Layer 5 of a small transformer language model trained on English Wikipedia (11 layers, counted from 0, width 128).
A neuron adds its activation times its output weights to the MLP's output. To switch it off is to set its activation to zero at one token and run the rest of the model.

Output weights of the MLP neurons that the questions are about. A number n stands for (n - 128) times 0.0036.
n8: 118, 135, 121, 135, 136, 134, 127, 124, 160, 166, 76, 111, 85, 104, 105, 147, 138, 165, 156, 143, 68, 99, 196, 151, 130, 146, 113, 188, 118, 132, 192, 171, 146, 109, 97, 89, 107, 152, 123, 151, 118, 157, 133, 121, 133, 139, 162, 148, 99, 140, 176, 140, 158, 155, 121, 151, 123, 164, 108, 157, 121, 126, 155, 138, 126, 122, 143, 107, 74, 118, 113, 128, 167, 141, 82, 150, 175, 91, 137, 148, 158, 119, 140, 100, 138, 121, 135, 117, 126, 163, 102, 107, 128, 93, 133, 131, 106, 112, 95, 113, 133, 165, 122, 155, 133, 109, 103, 95, 137, 153, 112, 125, 145, 137, 121, 144, 94, 143, 89, 109, 97, 150, 75, 195, 125, 97, 151, 173
n14: 98, 123, 116, 114, 183, 189, 107, 121, 160, 162, 115, 204, 93, 132, 97, 101, 128, 144, 112, 106, 135, 116, 161, 98, 84, 132, 181, 134, 80, 162, 117, 140, 63, 185, 134, 123, 99, 129, 139, 161, 140, 155, 109, 136, 78, 160, 112, 116, 86, 77, 130, 150, 138, 112, 111, 145, 122, 173, 114, 111, 125, 112, 124, 155, 123, 87, 83, 135, 88, 127, 160, 118, 115, 132, 124, 158, 153, 172, 169, 133, 113, 62, 123, 123, 126, 90, 134, 117, 143, 110, 136, 115, 129, 93, 94, 137, 150, 164, 149, 117, 154, 148, 124, 144, 135, 118, 117, 60, 130, 141, 150, 88, 150, 135, 78, 151, 121, 107, 153, 119, 104, 144, 104, 170, 77, 95, 127, 105
n110: 132, 140, 138, 117, 158, 158, 148, 145, 181, 164, 95, 114, 174, 103, 114, 86, 138, 176, 163, 165, 106, 117, 164, 196, 167, 67, 104, 127, 139, 142, 142, 155, 162, 90, 147, 117, 101, 102, 94, 132, 117, 81, 155, 181, 98, 141, 164, 147, 115, 139, 167, 143, 83, 145, 123, 137, 129, 123, 111, 146, 125, 69, 149, 127, 127, 124, 137, 120, 119, 175, 110, 134, 141, 139, 136, 119, 115, 125, 123, 114, 159, 111, 133, 185, 78, 138, 153, 114, 124, 102, 108, 248, 141, 188, 85, 85, 91, 141, 153, 142, 140, 96, 103, 170, 78, 102, 164, 102, 154, 96, 129, 140, 117, 102, 114, 106, 143, 118, 165, 124, 72, 114, 115, 176, 149, 131, 154, 111
n115: 103, 122, 131, 147, 134, 142, 90, 152, 101, 172, 184, 101, 174, 106, 135, 128, 173, 59, 85, 144, 122, 118, 142, 163, 119, 116, 136, 129, 165, 147, 126, 99, 135, 133, 92, 113, 170, 104, 178, 133, 97, 188, 148, 96, 163, 47, 98, 94, 168, 152, 85, 132, 63, 125, 64, 103, 154, 96, 157, 188, 151, 113, 120, 140, 146, 121, 173, 178, 142, 146, 137, 108, 114, 140, 125, 106, 161, 107, 173, 111, 149, 110, 101, 167, 143, 141, 127, 161, 151, 145, 68, 114, 152, 133, 154, 115, 124, 53, 127, 187, 98, 101, 114, 85, 132, 136, 124, 105, 71, 141, 81, 129, 132, 117, 106, 144, 95, 54, 103, 145, 150, 190, 160, 122, 133, 101, 113, 165
n149: 95, 133, 97, 126, 119, 131, 105, 120, 109, 162, 130, 137, 99, 156, 116, 131, 145, 124, 153, 131, 123, 138, 123, 73, 131, 151, 100, 128, 59, 144, 109, 99, 130, 149, 126, 163, 81, 153, 108, 168, 197, 152, 98, 109, 69, 177, 125, 145, 118, 99, 157, 114, 152, 116, 158, 141, 156, 129, 173, 122, 119, 117, 75, 122, 127, 100, 147, 149, 93, 148, 125, 184, 153, 160, 175, 123, 141, 111, 98, 159, 121, 135, 128, 113, 160, 120, 143, 113, 147, 135, 163, 115, 129, 124, 88, 137, 119, 158, 150, 122, 162, 141, 139, 107, 125, 112, 110, 137, 144, 119, 125, 137, 109, 178, 99, 163, 109, 107, 115, 105, 96, 176, 71, 130, 84, 151, 78, 151
n177: 98, 118, 173, 174, 147, 176, 134, 188, 144, 154, 167, 122, 165, 123, 158, 158, 124, 153, 170, 121, 152, 111, 158, 108, 142, 95, 133, 99, 154, 134, 117, 112, 137, 108, 126, 109, 127, 146, 136, 139, 67, 132, 124, 118, 137, 171, 196, 42, 98, 131, 120, 204, 142, 127, 173, 126, 171, 98, 161, 135, 160, 122, 74, 108, 127, 94, 72, 119, 148, 127, 129, 150, 149, 118, 120, 100, 114, 127, 127, 168, 74, 130, 121, 157, 77, 191, 110, 157, 172, 145, 163, 126, 163, 113, 105, 116, 127, 89, 93, 119, 167, 100, 158, 120, 103, 148, 134, 133, 151, 150, 133, 134, 166, 154, 144, 118, 130, 143, 116, 135, 148, 188, 103, 114, 112, 77, 153, 185
n197: 126, 157, 164, 116, 154, 114, 123, 121, 125, 120, 144, 113, 174, 107, 120, 135, 158, 206, 90, 108, 151, 159, 91, 158, 109, 129, 127, 110, 130, 92, 122, 96, 93, 135, 127, 126, 167, 128, 118, 86, 147, 127, 120, 173, 120, 185, 138, 153, 136, 124, 86, 125, 126, 92, 113, 147, 125, 149, 84, 133, 125, 97, 89, 121, 111, 187, 161, 191, 133, 143, 117, 94, 149, 151, 133, 175, 149, 71, 94, 124, 97, 162, 132, 136, 116, 150, 139, 125, 119, 92, 140, 107, 127, 96, 129, 100, 128, 100, 122, 134, 131, 192, 114, 113, 109, 135, 145, 163, 126, 104, 119, 107, 139, 95, 125, 145, 115, 160, 143, 82, 102, 168, 100, 108, 132, 129, 153, 107
n209: 161, 159, 111, 141, 144, 130, 164, 128, 122, 149, 122, 188, 110, 150, 61, 132, 101, 135, 118, 100, 149, 135, 145, 126, 122, 108, 142, 117, 78, 112, 183, 131, 126, 129, 145, 151, 89, 146, 74, 149, 122, 148, 162, 132, 132, 181, 132, 108, 147, 102, 122, 118, 141, 141, 118, 146, 142, 132, 216, 106, 163, 130, 155, 121, 123, 149, 98, 108, 103, 157, 149, 140, 121, 145, 167, 211, 142, 142, 113, 118, 100, 66, 140, 117, 100, 124, 136, 95, 119, 110, 133, 113, 97, 143, 112, 118, 123, 115, 119, 162, 158, 110, 147, 113, 126, 126, 120, 189, 153, 127, 141, 107, 129, 142, 88, 172, 124, 149, 155, 116, 122, 119, 114, 164, 175, 113, 97, 125
n222: 103, 88, 118, 91, 110, 149, 137, 134, 170, 124, 104, 113, 110, 77, 125, 104, 155, 107, 170, 124, 130, 141, 129, 140, 125, 180, 135, 116, 145, 108, 149, 150, 132, 144, 126, 135, 86, 89, 109, 143, 104, 152, 112, 172, 151, 187, 113, 101, 146, 183, 117, 149, 89, 173, 154, 96, 111, 106, 89, 80, 132, 120, 137, 119, 100, 94, 97, 92, 106, 145, 175, 155, 113, 145, 146, 164, 151, 103, 96, 140, 157, 154, 162, 112, 133, 98, 114, 168, 104, 119, 157, 137, 163, 83, 140, 134, 104, 155, 87, 145, 139, 126, 90, 114, 123, 71, 132, 159, 105, 139, 127, 163, 133, 97, 134, 178, 118, 58, 171, 105, 57, 192, 139, 132, 149, 117, 181, 97
n255: 136, 87, 123, 75, 126, 98, 142, 112, 153, 162, 152, 134, 132, 113, 126, 94, 112, 84, 103, 89, 153, 128, 113, 128, 88, 184, 113, 105, 145, 187, 122, 98, 149, 171, 77, 88, 143, 151, 148, 105, 74, 159, 137, 120, 134, 92, 99, 127, 124, 120, 160, 139, 141, 180, 106, 94, 174, 119, 195, 103, 106, 147, 146, 145, 116, 101, 83, 93, 108, 115, 124, 141, 85, 113, 94, 103, 114, 90, 141, 161, 102, 102, 130, 143, 136, 114, 122, 147, 122, 140, 120, 137, 164, 126, 116, 148, 159, 122, 130, 133, 130, 129, 154, 102, 135, 211, 102, 82, 137, 134, 160, 161, 111, 126, 115, 159, 101, 139, 115, 142, 131, 127, 140, 102, 136, 130, 149, 126
n270: 145, 123, 122, 144, 119, 137, 100, 133, 113, 85, 137, 137, 105, 149, 187, 124, 118, 123, 126, 135, 115, 155, 58, 182, 155, 144, 123, 141, 123, 145, 111, 128, 142, 148, 154, 144, 148, 125, 139, 148, 127, 102, 82, 156, 153, 200, 182, 130, 135, 105, 140, 93, 140, 170, 127, 137, 79, 98, 85, 120, 96, 153, 166, 117, 180, 164, 146, 132, 128, 109, 141, 116, 132, 97, 133, 183, 74, 93, 74, 205, 123, 117, 127, 116, 131, 122, 113, 89, 141, 58, 123, 141, 110, 121, 159, 159, 122, 96, 148, 108, 108, 101, 164, 101, 113, 150, 117, 75, 93, 142, 141, 117, 153, 97, 166, 94, 159, 163, 102, 163, 122, 130, 120, 119, 157, 143, 153, 128
n286: 112, 166, 151, 158, 132, 140, 171, 139, 101, 179, 160, 94, 160, 137, 70, 125, 153, 119, 100, 103, 121, 111, 145, 130, 123, 122, 122, 160, 142, 133, 135, 136, 163, 144, 90, 94, 143, 111, 132, 136, 156, 117, 138, 85, 121, 100, 105, 128, 158, 130, 77, 130, 138, 95, 118, 136, 142, 130, 97, 110, 74, 156, 121, 133, 127, 134, 115, 138, 94, 174, 167, 129, 102, 109, 101, 103, 122, 163, 101, 103, 129, 121, 139, 126, 135, 159, 110, 146, 108, 116, 140, 134, 132, 94, 114, 132, 154, 139, 187, 151, 120, 136, 109, 126, 129, 151, 191, 129, 66, 97, 163, 115, 112, 106, 102, 106, 81, 151, 159, 142, 93, 130, 145, 115, 143, 163, 117, 139
n288: 78, 124, 116, 133, 107, 146, 162, 110, 117, 108, 189, 147, 126, 126, 197, 168, 129, 110, 186, 119, 107, 187, 130, 127, 186, 179, 128, 86, 119, 113, 78, 147, 159, 107, 145, 92, 128, 79, 150, 169, 125, 94, 128, 109, 165, 141, 116, 153, 108, 137, 80, 139, 175, 200, 145, 142, 112, 176, 150, 126, 161, 121, 98, 103, 104, 88, 83, 73, 122, 99, 108, 85, 151, 147, 92, 123, 149, 62, 134, 135, 113, 138, 113, 136, 147, 165, 108, 136, 105, 129, 120, 156, 118, 180, 169, 111, 101, 134, 114, 132, 131, 67, 120, 115, 100, 106, 123, 133, 102, 139, 24, 83, 162, 156, 157, 130, 104, 103, 113, 144, 117, 101, 126, 132, 130, 145, 136, 117

Each question names a token from some text and the token that comes next. It shows the activations a of the neurons there, in the order above. A number n stands for (n - 128) times 0.1.

Then comes g, the gradient of the next token's log-probability with respect to the MLP's output, scaled to length 1. A neuron's effect is roughly proportional to its activation times (output weights . g). A number n stands for (n - 128) times 0.004.

"ties", then " make"
a: 135, 131, 129, 128, 205, 127, 104, 128, 172, 128, 122, 108, 127
g: 77, 146, 140, 92, 120, 110, 131, 143, 120, 128, 122, 119, 89, 100, 129, 132, 110, 134, 113, 140, 145, 129, 105, 151, 159, 119, 82, 128, 120, 118, 161, 146, 119, 138, 108, 126, 119, 119, 138, 138, 161, 111, 106, 143, 148, 131, 119, 146, 160, 98, 155, 46, 134, 115, 114, 142, 159, 157, 94, 95, 88, 155, 129, 139, 111, 128, 112, 134, 128, 136, 99, 151, 128, 111, 86, 110, 157, 116, 132, 104, 163, 89, 121, 116, 81, 134, 130, 144, 111, 151, 113, 162, 132, 132, 128, 143, 100, 125, 89, 144, 144, 102, 63, 128, 120, 128, 111, 143, 99, 143, 104, 122, 141, 136, 122, 116, 141, 147, 126, 103, 131, 148, 135, 113, 121, 92, 139, 113
Which neuron, switched off, lowers the next token's probability most? n222

"der", then "s"
a: 171, 128, 128, 128, 128, 128, 111, 132, 129, 129, 131, 110, 128
g: 119, 170, 138, 145, 131, 134, 113, 140, 125, 133, 136, 132, 111, 120, 152, 108, 90, 115, 139, 139, 163, 80, 121, 129, 117, 91, 133, 100, 135, 174, 137, 111, 138, 135, 140, 140, 124, 121, 156, 111, 107, 160, 159, 144, 161, 107, 144, 157, 148, 106, 171, 121, 134, 115, 126, 128, 161, 109, 154, 150, 210, 108, 143, 110, 147, 143, 95, 106, 156, 167, 154, 94, 132, 106, 122, 137, 134, 101, 142, 144, 125, 123, 135, 150, 134, 120, 159, 100, 148, 105, 120, 145, 143, 161, 100, 146, 121, 130, 100, 141, 125, 132, 141, 123, 129, 132, 103, 80, 154, 113, 130, 131, 78, 130, 99, 133, 123, 130, 115, 116, 184, 123, 133, 133, 129, 148, 160, 144
Which two neurons, each switched off alone, lower its probability most, in order? n286, n197

"ions", then " of"
a: 136, 128, 127, 127, 164, 129, 78, 128, 142, 127, 129, 104, 131
g: 112, 113, 125, 127, 134, 143, 130, 163, 123, 135, 151, 137, 135, 115, 100, 121, 114, 102, 98, 129, 119, 151, 124, 128, 121, 131, 126, 103, 125, 168, 143, 129, 93, 128, 150, 125, 172, 167, 113, 138, 144, 106, 119, 46, 91, 153, 142, 103, 106, 111, 126, 128, 139, 133, 178, 107, 137, 144, 179, 135, 96, 120, 126, 122, 144, 112, 96, 114, 129, 135, 103, 86, 140, 152, 135, 137, 122, 109, 141, 191, 138, 140, 100, 118, 160, 132, 136, 121, 129, 140, 111, 129, 101, 113, 151, 147, 116, 149, 106, 136, 135, 126, 147, 126, 176, 103, 140, 126, 189, 125, 139, 117, 86, 133, 127, 112, 182, 130, 121, 126, 117, 121, 98, 145, 115, 150, 111, 136
Which two neurons, each switched off alone, lower its probability most, in order? n149, n197

" \"", then "F"
a: 115, 128, 131, 127, 110, 131, 126, 128, 125, 212, 128, 127, 127
g: 143, 157, 122, 134, 78, 113, 124, 127, 126, 136, 127, 137, 103, 133, 164, 119, 148, 125, 123, 114, 140, 148, 136, 119, 78, 148, 126, 137, 162, 120, 125, 92, 136, 142, 124, 134, 109, 136, 146, 149, 152, 144, 132, 100, 130, 108, 136, 187, 144, 145, 127, 145, 164, 141, 132, 137, 123, 143, 158, 92, 128, 111, 106, 136, 143, 105, 154, 119, 126, 99, 142, 127, 116, 123, 120, 116, 135, 98, 77, 186, 116, 133, 206, 115, 150, 100, 139, 123, 107, 87, 79, 121, 136, 98, 134, 146, 109, 126, 133, 99, 131, 123, 179, 137, 92, 145, 126, 144, 159, 131, 109, 90, 165, 121, 146, 127, 133, 120, 141, 137, 151, 145, 155, 159, 133, 120, 134, 129
Which neuron, switched off, lowers the next token's probability most? n255

" Tu", then "es"
a: 128, 127, 74, 127, 127, 129, 21, 128, 125, 126, 128, 128, 128
g: 115, 122, 130, 154, 113, 103, 114, 124, 108, 95, 117, 142, 144, 128, 121, 108, 139, 137, 165, 132, 149, 122, 128, 125, 131, 157, 158, 121, 141, 146, 149, 135, 128, 142, 107, 85, 101, 134, 90, 120, 148, 139, 94, 102, 138, 124, 117, 115, 154, 168, 101, 122, 129, 122, 163, 143, 127, 105, 105, 158, 154, 138, 146, 161, 121, 131, 139, 96, 136, 118, 156, 129, 174, 153, 107, 126, 123, 143, 137, 129, 141, 199, 147, 133, 118, 115, 116, 122, 154, 165, 156, 123, 124, 121, 143, 120, 113, 89, 109, 111, 109, 117, 159, 127, 139, 89, 107, 195, 95, 159, 160, 150, 115, 150, 143, 100, 109, 152, 104, 137, 110, 118, 148, 160, 125, 86, 165, 138
Which neuron, switched off, lowers the next token's probability most? n110

"A", then " by"
a: 97, 126, 130, 126, 128, 128, 129, 191, 130, 126, 129, 123, 128
g: 118, 109, 127, 93, 106, 153, 121, 104, 127, 125, 138, 159, 109, 131, 102, 97, 171, 148, 135, 110, 169, 169, 128, 107, 144, 137, 118, 130, 87, 129, 144, 144, 122, 132, 138, 113, 128, 119, 109, 118, 165, 115, 169, 162, 137, 168, 135, 100, 131, 111, 147, 79, 115, 119, 129, 108, 90, 137, 150, 90, 166, 107, 131, 147, 106, 116, 137, 156, 108, 116, 139, 172, 139, 143, 163, 168, 148, 129, 128, 125, 97, 112, 148, 121, 101, 122, 136, 106, 118, 136, 139, 117, 104, 120, 135, 156, 106, 144, 108, 145, 141, 164, 84, 138, 119, 139, 100, 127, 148, 118, 65, 167, 138, 162, 127, 158, 143, 125, 112, 122, 103, 143, 120, 128, 142, 126, 93, 130
Which neuron, switched off, lowers the next token's probability most? n209

"1", then "2"
a: 115, 166, 130, 128, 130, 128, 129, 133, 128, 127, 128, 127, 128
g: 124, 147, 136, 123, 160, 148, 115, 111, 141, 143, 108, 121, 161, 116, 121, 150, 153, 119, 77, 108, 191, 130, 133, 150, 129, 166, 150, 96, 151, 140, 68, 154, 151, 120, 146, 131, 96, 143, 148, 139, 125, 134, 130, 132, 156, 119, 125, 105, 130, 114, 147, 105, 113, 121, 117, 131, 106, 104, 106, 128, 133, 102, 137, 90, 125, 113, 119, 125, 111, 149, 145, 125, 130, 68, 139, 103, 151, 148, 122, 128, 146, 145, 159, 121, 95, 138, 150, 120, 127, 112, 99, 140, 115, 145, 131, 118, 147, 92, 90, 175, 116, 108, 135, 97, 130, 105, 162, 179, 134, 116, 86, 168, 119, 113, 145, 125, 155, 125, 130, 140, 129, 108, 106, 133, 100, 158, 89, 130
Which neuron, switched off, raises the next token's probability most? n14

" election", then ":"
a: 145, 128, 231, 147, 134, 128, 113, 151, 128, 129, 145, 103, 116
g: 115, 156, 113, 127, 125, 111, 125, 80, 156, 128, 116, 116, 90, 123, 150, 129, 133, 83, 116, 134, 104, 146, 113, 136, 108, 55, 157, 111, 153, 132, 134, 136, 149, 93, 99, 59, 135, 137, 141, 149, 145, 131, 96, 116, 126, 99, 139, 127, 143, 137, 110, 114, 104, 149, 142, 129, 152, 159, 160, 104, 129, 117, 130, 151, 126, 129, 126, 101, 123, 157, 119, 123, 164, 121, 149, 105, 137, 104, 75, 97, 103, 136, 123, 115, 118, 160, 128, 160, 128, 137, 123, 136, 121, 118, 164, 97, 112, 113, 122, 118, 121, 134, 146, 101, 94, 136, 112, 98, 127, 130, 118, 115, 70, 136, 108, 139, 132, 103, 130, 123, 113, 106, 126, 105, 118, 76, 148, 101
Which neuron, switched off, lowers the next token's probability most? n110

"er", then " London"
a: 128, 130, 128, 128, 132, 128, 129, 128, 122, 128, 128, 130, 129
g: 168, 132, 150, 101, 124, 115, 136, 108, 179, 138, 136, 156, 103, 156, 146, 169, 93, 125, 123, 127, 129, 146, 134, 113, 132, 140, 150, 166, 151, 135, 125, 123, 130, 119, 112, 124, 152, 98, 112, 135, 114, 133, 124, 138, 115, 51, 102, 139, 101, 124, 150, 150, 120, 88, 96, 142, 116, 134, 47, 105, 101, 109, 118, 88, 148, 118, 152, 118, 94, 140, 127, 122, 117, 133, 126, 101, 123, 143, 139, 100, 159, 132, 125, 137, 97, 143, 126, 114, 125, 159, 133, 133, 167, 130, 138, 148, 133, 103, 95, 131, 113, 157, 130, 103, 114, 178, 98, 118, 122, 141, 118, 138, 143, 155, 115, 109, 167, 114, 121, 125, 145, 143, 140, 134, 116, 122, 88, 129
Which neuron, switched off, lowers the next token's probability most? n222

"|", then " Party"
a: 129, 128, 129, 181, 126, 128, 128, 129, 128, 132, 128, 128, 127
g: 145, 128, 130, 144, 98, 142, 95, 98, 144, 138, 128, 158, 124, 106, 171, 131, 163, 150, 105, 128, 107, 161, 112, 119, 72, 110, 123, 82, 151, 138, 87, 131, 133, 129, 131, 150, 141, 104, 107, 120, 129, 148, 99, 142, 124, 90, 131, 115, 130, 129, 147, 147, 129, 160, 113, 128, 100, 158, 132, 127, 125, 130, 152, 71, 132, 132, 195, 147, 131, 166, 105, 156, 132, 127, 122, 148, 124, 117, 123, 183, 135, 94, 124, 108, 161, 116, 121, 117, 121, 147, 140, 116, 137, 109, 107, 139, 148, 115, 123, 142, 114, 148, 115, 162, 142, 127, 105, 147, 90, 131, 120, 157, 98, 139, 132, 111, 161, 101, 91, 124, 139, 91, 104, 130, 135, 98, 92, 125
Which neuron, switched off, lowers the next token's probability most? n115

"hop", then "'"
a: 127, 123, 161, 129, 127, 131, 120, 128, 129, 128, 128, 110, 127
g: 85, 106, 117, 109, 135, 150, 133, 172, 124, 134, 137, 115, 134, 133, 104, 135, 114, 135, 150, 153, 129, 111, 134, 169, 155, 145, 120, 106, 147, 145, 101, 145, 120, 140, 143, 134, 135, 112, 123, 139, 130, 141, 124, 147, 184, 155, 129, 137, 159, 145, 134, 153, 108, 116, 133, 136, 134, 132, 70, 124, 219, 102, 109, 88, 148, 115, 133, 110, 130, 96, 137, 134, 155, 147, 118, 101, 168, 133, 142, 123, 137, 100, 96, 130, 96, 112, 122, 163, 118, 110, 170, 137, 127, 119, 118, 152, 144, 106, 123, 196, 156, 121, 139, 145, 151, 129, 135, 126, 113, 159, 153, 138, 139, 116, 106, 97, 118, 138, 120, 129, 96, 103, 139, 126, 144, 118, 102, 133
Which neuron, switched off, lowers the next token's probability most? n110

"5", then ","
a: 156, 189, 128, 128, 203, 128, 128, 128, 145, 124, 130, 128, 128
g: 174, 143, 122, 125, 151, 128, 125, 138, 145, 119, 126, 154, 95, 117, 171, 159, 191, 157, 75, 124, 168, 153, 125, 139, 160, 126, 127, 121, 142, 120, 93, 145, 98, 149, 152, 149, 113, 105, 127, 123, 94, 144, 126, 117, 115, 160, 134, 89, 132, 90, 131, 104, 104, 128, 108, 128, 165, 103, 131, 131, 138, 137, 122, 123, 99, 125, 124, 135, 82, 83, 137, 118, 141, 134, 125, 122, 99, 136, 150, 156, 119, 170, 115, 153, 140, 122, 132, 144, 124, 136, 165, 143, 157, 96, 103, 164, 132, 100, 148, 137, 119, 114, 107, 129, 155, 132, 117, 105, 134, 115, 104, 119, 145, 97, 108, 126, 137, 123, 143, 119, 195, 142, 127, 127, 95, 147, 124, 132
Which neuron, switched off, lowers the next token's probability most? n14

"1", then "%"
a: 127, 150, 133, 123, 132, 128, 115, 126, 76, 127, 111, 129, 128
g: 182, 135, 147, 117, 123, 108, 86, 146, 117, 113, 114, 142, 143, 98, 143, 80, 127, 139, 134, 131, 139, 138, 128, 139, 138, 91, 142, 118, 138, 89, 102, 152, 126, 129, 129, 150, 133, 156, 116, 124, 142, 90, 125, 116, 134, 126, 122, 129, 114, 96, 148, 154, 150, 152, 107, 105, 129, 154, 157, 128, 124, 121, 125, 70, 110, 132, 139, 108, 118, 132, 95, 122, 170, 154, 63, 133, 96, 116, 142, 118, 134, 133, 116, 132, 119, 129, 118, 173, 150, 221, 122, 130, 145, 154, 128, 156, 128, 132, 135, 115, 138, 94, 153, 122, 144, 122, 138, 146, 150, 133, 144, 129, 125, 154, 127, 82, 120, 130, 128, 126, 86, 123, 102, 160, 150, 118, 134, 114
Which neuron, switched off, lowers the next token's probability most? n222

" |", then " "
a: 128, 128, 128, 128, 183, 125, 130, 127, 175, 127, 128, 128, 129
g: 114, 116, 123, 119, 147, 133, 135, 161, 116, 135, 104, 156, 121, 112, 139, 103, 126, 139, 145, 125, 141, 138, 130, 140, 171, 85, 98, 159, 97, 150, 133, 120, 146, 116, 106, 127, 102, 131, 129, 133, 107, 136, 123, 112, 116, 111, 119, 111, 94, 136, 98, 86, 111, 113, 114, 121, 116, 145, 129, 101, 184, 107, 142, 154, 140, 108, 79, 128, 138, 116, 149, 111, 130, 112, 142, 174, 166, 108, 119, 110, 169, 130, 155, 149, 131, 140, 142, 157, 111, 108, 107, 151, 114, 148, 112, 88, 107, 77, 111, 86, 135, 108, 128, 147, 86, 126, 123, 114, 84, 125, 144, 159, 110, 115, 118, 114, 196, 109, 132, 126, 115, 125, 162, 118, 97, 119, 138, 117
Which neuron, switched off, lowers the next token's probability most? n222

",", then "0"
a: 126, 130, 128, 128, 127, 208, 131, 128, 128, 126, 128, 126, 128
g: 134, 129, 141, 137, 117, 154, 153, 154, 131, 127, 155, 105, 145, 131, 88, 95, 150, 128, 175, 151, 109, 117, 151, 114, 119, 178, 126, 138, 168, 130, 117, 135, 127, 124, 147, 127, 139, 119, 98, 123, 111, 111, 135, 149, 135, 103, 131, 137, 158, 168, 150, 132, 134, 101, 141, 139, 150, 137, 172, 128, 122, 139, 105, 118, 94, 141, 170, 122, 126, 116, 114, 119, 91, 121, 160, 157, 126, 136, 128, 147, 99, 133, 133, 126, 116, 104, 124, 112, 131, 163, 93, 136, 149, 132, 141, 109, 144, 138, 144, 44, 98, 155, 126, 148, 148, 169, 147, 102, 144, 132, 82, 104, 162, 143, 144, 110, 101, 132, 150, 121, 118, 147, 102, 168, 149, 95, 139, 138
Which neuron, switched off, lowers the next token's probability most? n177

"dy", then " –"
a: 215, 128, 142, 128, 136, 128, 114, 128, 166, 127, 130, 89, 128
g: 141, 111, 92, 132, 154, 98, 124, 74, 167, 131, 112, 125, 136, 164, 163, 126, 109, 133, 130, 114, 159, 105, 131, 116, 135, 114, 138, 145, 139, 160, 175, 114, 154, 126, 143, 161, 116, 105, 82, 132, 158, 141, 144, 156, 158, 96, 109, 124, 162, 140, 96, 76, 162, 105, 101, 121, 135, 141, 113, 121, 132, 122, 136, 56, 159, 130, 135, 139, 109, 136, 99, 120, 138, 142, 109, 107, 120, 133, 147, 147, 134, 104, 120, 109, 141, 130, 182, 108, 136, 139, 141, 133, 144, 115, 120, 145, 134, 92, 134, 97, 127, 147, 104, 153, 115, 161, 143, 129, 129, 140, 153, 145, 167, 128, 122, 121, 130, 130, 130, 138, 155, 144, 125, 147, 89, 98, 96, 139
Which neuron, switched off, lowers the next token's probability most? n8

"|", then " US"
a: 128, 129, 128, 3, 126, 128, 127, 133, 128, 134, 131, 128, 130
g: 197, 140, 145, 101, 138, 152, 150, 132, 142, 117, 131, 114, 131, 135, 161, 126, 88, 148, 124, 118, 111, 89, 129, 99, 175, 116, 115, 145, 86, 135, 147, 152, 169, 124, 116, 110, 162, 136, 100, 103, 87, 136, 114, 168, 112, 84, 119, 153, 123, 144, 155, 134, 130, 141, 93, 133, 90, 128, 183, 127, 117, 112, 152, 127, 171, 129, 145, 161, 133, 132, 124, 170, 115, 137, 126, 113, 129, 141, 149, 128, 154, 109, 155, 119, 122, 137, 120, 109, 149, 129, 153, 134, 133, 110, 140, 129, 118, 125, 171, 156, 127, 115, 97, 126, 112, 147, 129, 113, 146, 125, 112, 165, 135, 163, 113, 139, 174, 117, 145, 122, 171, 160, 116, 137, 115, 131, 130, 117
Which neuron, switched off, raises the next token's probability most? n115

" |", then "\n"
a: 129, 128, 128, 129, 207, 123, 132, 127, 205, 128, 128, 126, 129
g: 147, 154, 135, 136, 123, 117, 116, 98, 139, 135, 145, 115, 105, 145, 150, 145, 111, 132, 111, 129, 113, 130, 129, 128, 104, 177, 154, 114, 146, 119, 117, 151, 95, 130, 145, 100, 188, 120, 118, 133, 137, 139, 127, 112, 132, 121, 128, 150, 150, 90, 142, 145, 126, 151, 134, 154, 134, 125, 111, 128, 74, 136, 118, 126, 114, 140, 160, 132, 145, 121, 95, 152, 140, 147, 108, 72, 85, 145, 123, 152, 90, 138, 117, 102, 116, 123, 107, 115, 146, 164, 158, 105, 126, 104, 128, 163, 142, 161, 121, 171, 129, 154, 127, 108, 147, 119, 125, 128, 147, 127, 93, 134, 155, 149, 171, 125, 70, 140, 105, 119, 158, 147, 95, 149, 132, 161, 75, 132
Which neuron, switched off, raises the next token's probability most? n222

")", then " and"
a: 126, 128, 126, 100, 144, 129, 128, 127, 124, 128, 227, 108, 130
g: 136, 112, 125, 120, 122, 142, 135, 143, 120, 142, 157, 109, 120, 118, 140, 87, 127, 133, 114, 142, 145, 110, 128, 117, 123, 127, 115, 109, 165, 151, 165, 130, 130, 142, 138, 161, 103, 141, 127, 107, 123, 116, 125, 124, 134, 141, 134, 117, 112, 108, 160, 158, 154, 123, 139, 137, 113, 140, 107, 117, 114, 152, 143, 109, 159, 122, 137, 130, 82, 122, 181, 109, 96, 131, 140, 196, 128, 132, 135, 112, 163, 140, 133, 163, 127, 108, 136, 125, 109, 140, 95, 119, 163, 163, 109, 140, 117, 170, 106, 110, 111, 158, 151, 138, 84, 154, 120, 146, 99, 103, 73, 121, 130, 105, 97, 100, 150, 132, 127, 132, 125, 103, 146, 185, 117, 137, 195, 130
Which neuron, switched off, raises the next token's probability most? n149

" |", then " Position"
a: 132, 127, 128, 141, 127, 128, 126, 101, 128, 129, 128, 133, 128
g: 119, 122, 127, 158, 85, 130, 107, 109, 108, 128, 154, 157, 96, 104, 160, 110, 120, 141, 153, 118, 131, 154, 122, 124, 101, 114, 154, 145, 89, 127, 120, 139, 155, 112, 114, 150, 95, 118, 131, 131, 163, 120, 85, 109, 155, 134, 147, 96, 110, 110, 120, 170, 161, 145, 99, 118, 103, 106, 116, 133, 115, 132, 112, 95, 124, 155, 138, 152, 156, 119, 142, 122, 178, 98, 116, 121, 127, 137, 153, 105, 130, 162, 133, 127, 113, 136, 147, 128, 128, 134, 97, 169, 111, 122, 134, 114, 121, 80, 125, 127, 148, 100, 124, 113, 96, 87, 71, 137, 89, 114, 123, 125, 154, 143, 109, 109, 131, 127, 117, 129, 124, 93, 85, 96, 158, 129, 164, 108
Which neuron, switched off, lowers the next token's probability most? n209

"smith", then "."
a: 124, 128, 119, 128, 145, 129, 111, 128, 127, 128, 158, 82, 134
g: 170, 116, 119, 147, 145, 126, 103, 97, 161, 124, 138, 129, 94, 137, 148, 116, 132, 128, 104, 136, 125, 152, 113, 106, 123, 163, 113, 169, 135, 119, 106, 103, 130, 121, 126, 113, 133, 123, 143, 138, 140, 187, 157, 89, 153, 103, 120, 126, 139, 132, 131, 69, 160, 110, 140, 166, 109, 114, 133, 127, 146, 170, 145, 137, 135, 140, 166, 158, 135, 126, 127, 131, 153, 155, 118, 122, 142, 127, 108, 154, 100, 97, 122, 142, 120, 99, 95, 139, 137, 131, 115, 109, 125, 120, 119, 170, 122, 100, 132, 162, 141, 135, 133, 167, 85, 103, 139, 125, 95, 107, 89, 166, 178, 120, 107, 136, 133, 133, 128, 143, 134, 155, 119, 146, 128, 169, 80, 132
Which neuron, switched off, lowers the next token's probability most? n270